Layer 6 of a small transformer language model trained on English Wikipedia (11 layers, counted from 0, width 128). Numbers have three digits each and are written without spaces.
A neuron adds its activation times its output weights to the MLP's output. To switch it off is to set its activation to zero at one token and run the rest of the model.
A neuron's activation on a vector x is GELU(weights . x), where the dot is the dot product.

Input weights of the MLP neurons that the questions are about. A number n stands for (n - 500) times 0.0012.
n76: 437453491206384374379357544713430416454597562504504347429632378509298614617710532416354521227390253422639324552598340267509155349541366804477804335378621550613525634400340292529394698791412631379390427622509821601473483371439661656504429536441669467374496294412578443536365413177541352584413433483532325529343578246521568524578521488779635504488578311964564083552541466672533334477508
n194: 387534474609427426654496269660112639466372335484509645323462687599667351658594569357676578683513366448230444547786323496513517575587560447423470538362353467387670738525496470546627540703504645457361731409304610249545408805353378496544177710572559446622530463583369687607711472701430591429657362586512692716387557504475585432405530181157508520529249717589593331453356075376450380365484
n222: 475547426596569504714518491473606462465438274504636362607483606487574756664265320530496688901504303417645491596335430228668294514278391589335474624525496719610387168655614440487587699384256477387342487693267695451532588283221702449544701549402513533636715750340669478311364492025612386509672599469594345471430386526820241565421474405366438432525356468324611465448371561201508416400483
n280: 447344473638423537417591482542354213364634504676253652630339335792545376496331398473491426514540636559679401672453509566424473624567609256400373323662436395368826114500409576439693575787560543441686316578299721475814395482441646456422532538451809245469636465680517463612700700439474290440097295332606477556669518313570442559596442277553320346158391403453785550423647212667377248547534
n316: 690308690315709659325663415304542536598467799707631392438159345398426736366649662618712642591745276723607630611680681510440243505776458652656921823413621752369263617469593656433390645524628481598550892758448481435384545519318500464528524409609418620491304660278376711452526598659601491385448394430382618553299387272617394339374260579421500697629280344563486402426363588444414317417279
n371: 479508474406320574620660314443431713303711562520652708500275457867483530301673560395611299753366461611809496204484350451542750312655345548288543593601310525539467586632284246426256441662657599461433389522639657528531467509655357834587663364638500672554327672666573478536536425531602643213413575431580631366409379416633466620543708492423537445451517592655643207281574299376301636742451

Output weights of the MLP neurons that the questions are about. A number n stands for (n - 500) times 0.0011.
n76: 571490365343483563326477357197534455438655626629405577550398513484459651460308552480807493523433594556341668548545659612493710354537613530402547539612377478639607497529643742500557425413550331607659384686569531529460446480497449595449552437474533620554441747733511516275578451864637312559397464497349654576548594576507516540514444461360411447405292334516567460456659468490419533477458
n194: 706519649506554441342479527557546476340359651479497382494434518390405478445547500693653475670515569448552517410423580513636606521354581553526475303619515605474453388452548686434444370401392392555531451558747443400574692393521506456517488619503315464711511309358484455485300704554623578589564570471233506405613513447550471589566546634649439465376469475476521528687726686435359685522467
n222: 203247482603602385631458470261468455512633430441360594422503336356452481454456332285421490464525419570568611506434543330484613609310567576509540455487569447771503431593642413545530500632292749503435547491374440488352523386539551639520428452645500491534448797479407552515487440459519579463605534480668458429500559603288479453278529533448471521411506371438354462582307518521557578590464
n280: 426459488459532579602519357565541387660398524428474433478697473485419399406363419593391374433313592571340715433570591530750435349519473532691522584384528509410332618451614740372356420291533593582466661503547422500333436604570614790545451395549601574681568381478514602624570482622638694655696643606596567481500404560316634456547450530626573593615517494373387593524429448451558620583537
n316: 549395620524586494497517450431403665482492601437450587448565442575467464483527449472491521416526611581491490466511581415524514525610481919598595471559542613530399494520506422483316578525394458524543470523477513571362636368439539412440721490598567596515208579429351591347509556573987694618451566497548458376439515511453443529318370454497463544540599509566656559573494562531341500436619
n371: 528356603615625568489146708593472425548418629456393488506667500431476678423745564523536457347616536380544463491489435572422336564398677530629518443630546602412483269543462537497472561486565712488618376322535525436530602429457463248610442500465381564500677455298554594468617436451565616331590562575550549405500359511512553488459550446519624618614489570497523458582606468477476622380541

Each question names a token from some text and the token that comes next. It shows the vector x that enters the MLP there. A number n stands for (n - 500) times 0.011.

Then comes g, the gradient of the next token's log-probability with respect to the MLP's output, scaled to length 1. A neuron's effect is roughly proportional to its activation times (output weights . g). A number n stands for (n - 500) times 0.00067.

"od", then "ol"
x: 662447511668606413473489351469716436494437463640229616402546448326476548438405622462340504512630576501532235404300275589706468336385733660518340304486551504428407480456496623528520652472356510498698278576585461539401828309469504595622509645369477365588610468518461542543516559665496624682684563346499523518208627470550462514524500624368377269569583378427494659622385622562561566353418
g: 550540504496339472470487539538768605441519375289326638402360462403407438539594440340555516355386416549662392672679260503453572428355652230580604257720593664584395249412526518413718642659482539445487501412491413594356472699348619702470582533469487444555577759346460804263387747465559356315670596517624361190638368600463551752493710460492353271608268521428384434391665727657718496530478
Which neuron, switched off, lowers the next token's probability most? n222

" qu", then "as"
x: 563386532554309450520543350374612635237384737482457781377557515495372472377510457482737664511370639302439396592753534630638540305486482601540467367626450485550511420469521391660515480495523560643615333447283471406375408300540653424414449604347577395520480268428360530576434516679650641463563582550575516490429518469480538611624572521382560593616385493363439537788625614480541431291519
g: 487582532585553415725534703470545429549619575167850429444493371604662414324388574571432424519531585537530610551682769348611866293307446525463382044690516326515677736544517491573566574532384523600644483826334422424187589397510426337506412548618542667403463470333480287618403519334512547683603454432626525415644489590476519348385432530464268379343583636503444337572500642571301353380520
Which neuron, switched off, lowers the next token's probability most? n194

" (", then "3"
x: 619377509446399523432406308324605471221496597434353642570550525518518615401441580414623542380370566444564361563447430610585582352368448678480486369590509481570532532422541518618556456445389453659587284479407521485291485288449551520461624681600630457501490420439440499556323589740666549478510523505514470579525701584383449732651549727377535521583424567595557444733519693563228418228407
g: 623432652555261353690509501551420633679469757620503384244454448311504586452331544590470569436438595536616559448387613760440618707675465555432379239292535548526597480409264391538777477533759663301398427455485682515494329665376640499802423508543344395367290454461502531451408361312407582673377724490414626584549646390632308444554560680517347393450222711753263626514521343506271690525505
Which neuron, switched off, raises the next token's probability most? n76

":", then " 3"
x: 609515592548386508365423322297563498251468639454421596378611372542383476317579658501614564304480644607414386453440590637592628378421674612483460323532441535642503437418543428592666557503506501692639463489372357576424503522373600519571565626516706427697217459328565502395441481636755526548604537421419461508451543570580588494418355544370516514367549559461430599610598647647422432242477
g: 578352264585387359554575471679354472501634705703579271302113491351568323458452253638526701300367643519716483414574789714277622619636462468651147389690618504571537326483188331478502441369685346446422769712695834473395463651545393500464570456563633553469528418584372566447506483585617534496494614471572718400473515313380472468470501590432623512419412539536482460474566409571487674293461
Which neuron, switched off, lowers the next token's probability most? n316

" E", then "ach"
x: 594547567542472508460499275348516408309537648404382707453595478587641580408559416625495488280473632512524529429621611473581705423357664507521527382561247405612386527387554388490627512445463487684549412409365448550358459382413585422590641762418711451434490262484263596433382603721667629513630572501611506439366618494416571662567407657386448438526458548373422580745509559570450334314441
g: 421560411654284487596526733429331378718424657390626629381557495563436421566571661442473648377562509720525489671667415476247457491534410362457423534867642597555517369611379515693727436296475537323563566380511828566343456671467796245616382439399482419356565462574607704470450221355515653308370632536628456438338455593800530353376431639303653591572383522514258626534506231458387403497288
Which neuron, switched off, lowers the next token's probability most? n194

"ated", then " November"
x: 625299657538452609577635324385582434239448738522408585435516498509391611348417530389563505440444666493390433469522511618568600376544608481565469568541508470459506504388552518636612425359479429687743340434619413420250655267609594452694509602505637315641380447370551557528351413743610558551485589331432473675313760479425491633489530620376474479563437489348374682679475503407484431393519
g: 531507391530408520550293291280495304529512471356768442600694305608733687592456363630507498554514524443806509320291504407433446728508716547712820510333396457342683524513477418533479386711649665711701427518435522365273357417387670535386518392526298430510389724482422608566514365503471523551550513451362229340749537602669225746465369650523576469595549421666364292535592452384464693284483
Which neuron, switched off, lowers the next token's probability most? n316

"is", then "i"
x: 343471492687435266427564570349559529224539794483334605531620554576311443314566481561824513516559471376493490505342469679671498252602578556374439407404491354608387523264557536588725633462427430569615533412436544428350657406582591398386630585466667406409474563451385551364420574660667685384676503421536581353421455565333543670749524521485534587628461544553554406450358523446410643402419
g: 374536374381348735538498279715496666839387646387307828437708609513534468750255632071394538541403458409561585649450488649636250520402549461700591575431463466377438414377515659442607612365714397498587520618463423559651492421533410380464417377557472378410534439549499711587418310461501542416683516670409603540408383642316570618300418545623629303504361698522323597207590614739393409563308
Which neuron, switched off, lowers the next token's probability most? n371

"ents", then " d"
x: 402417548603330411589457420392551489369584584472192536545539617531561604333520646440713570455546585440337317406522346539691523477498530545464464491500452534522484481290611632527624607546442409626694228450427485426356600459457407470444498621748628403526453358391319496368344579731610445657567551560453729610350492531467586848525614543273494220590435397508485428686653598500418565390564
g: 548556682606341651593711500446484314576419527545601513374631207608478766707688247426553624565422562547304645676553333753412560444426507703466311338423534631226746513176579429442519583596560278577714455486475423601624428319481405502596746511326631609605423488459435399340506731560632685457750503363555621427501368636383460564667328495461578478369400518381491230333573462182510441310348
Which neuron, switched off, lowers the next token's probability most? n194

"e.", then " R"
x: 548420541442422508523532369363595519165516530449337724481602553460504484411504442518699488354523609477472367514512529629616514512401416567491568533656456579476547455488458458578502572529521552615612466463364512445321591364419478372509621674501699335510371318345506538480372412826798482533464520522533460537385670511389486575578419701284479610518490601419508517732463687583333374327486
g: 697571616615454608489559566423497501521680627310476646637569731460575802513358477716494561768506210656415533736457472530480520203560268542433609428525267282413574461436659435316371411553758456518401473230614281426602701412569330455604471652329469504437454325653576265606570649407558611316812394401467593259632360258483617564445527652478503616377583430413388531345655316315366597523641
Which neuron, switched off, raises the next token's probability most? n316

"\n", then "\n"
x: 556420576482450469602510371244595527089476561537357746446562487455515477407474446543652424330477586518511380465506506675617557449394467559482635456564521596551482404454511475538569514560517532734697405461312518541378441325419467375477574629505659358590458358418504564464406389718785533506485478504536460505358658569445514551578370669294497564518516566446515589767484713608340420288522
g: 384363702565564441509549396706324641381531504487490465537090354586372511349597271289640665405536732450365343364403484560448374573670715608529485708437356649423579474606281529537632423403640513628457339691344587448296600700531592267519568647578475316338263438458605472544554347441730870855302595411481432657453592423805613544420635328422644400404430541446664570450417529424527502435512
Which neuron, switched off, lowers the next token's probability most? n316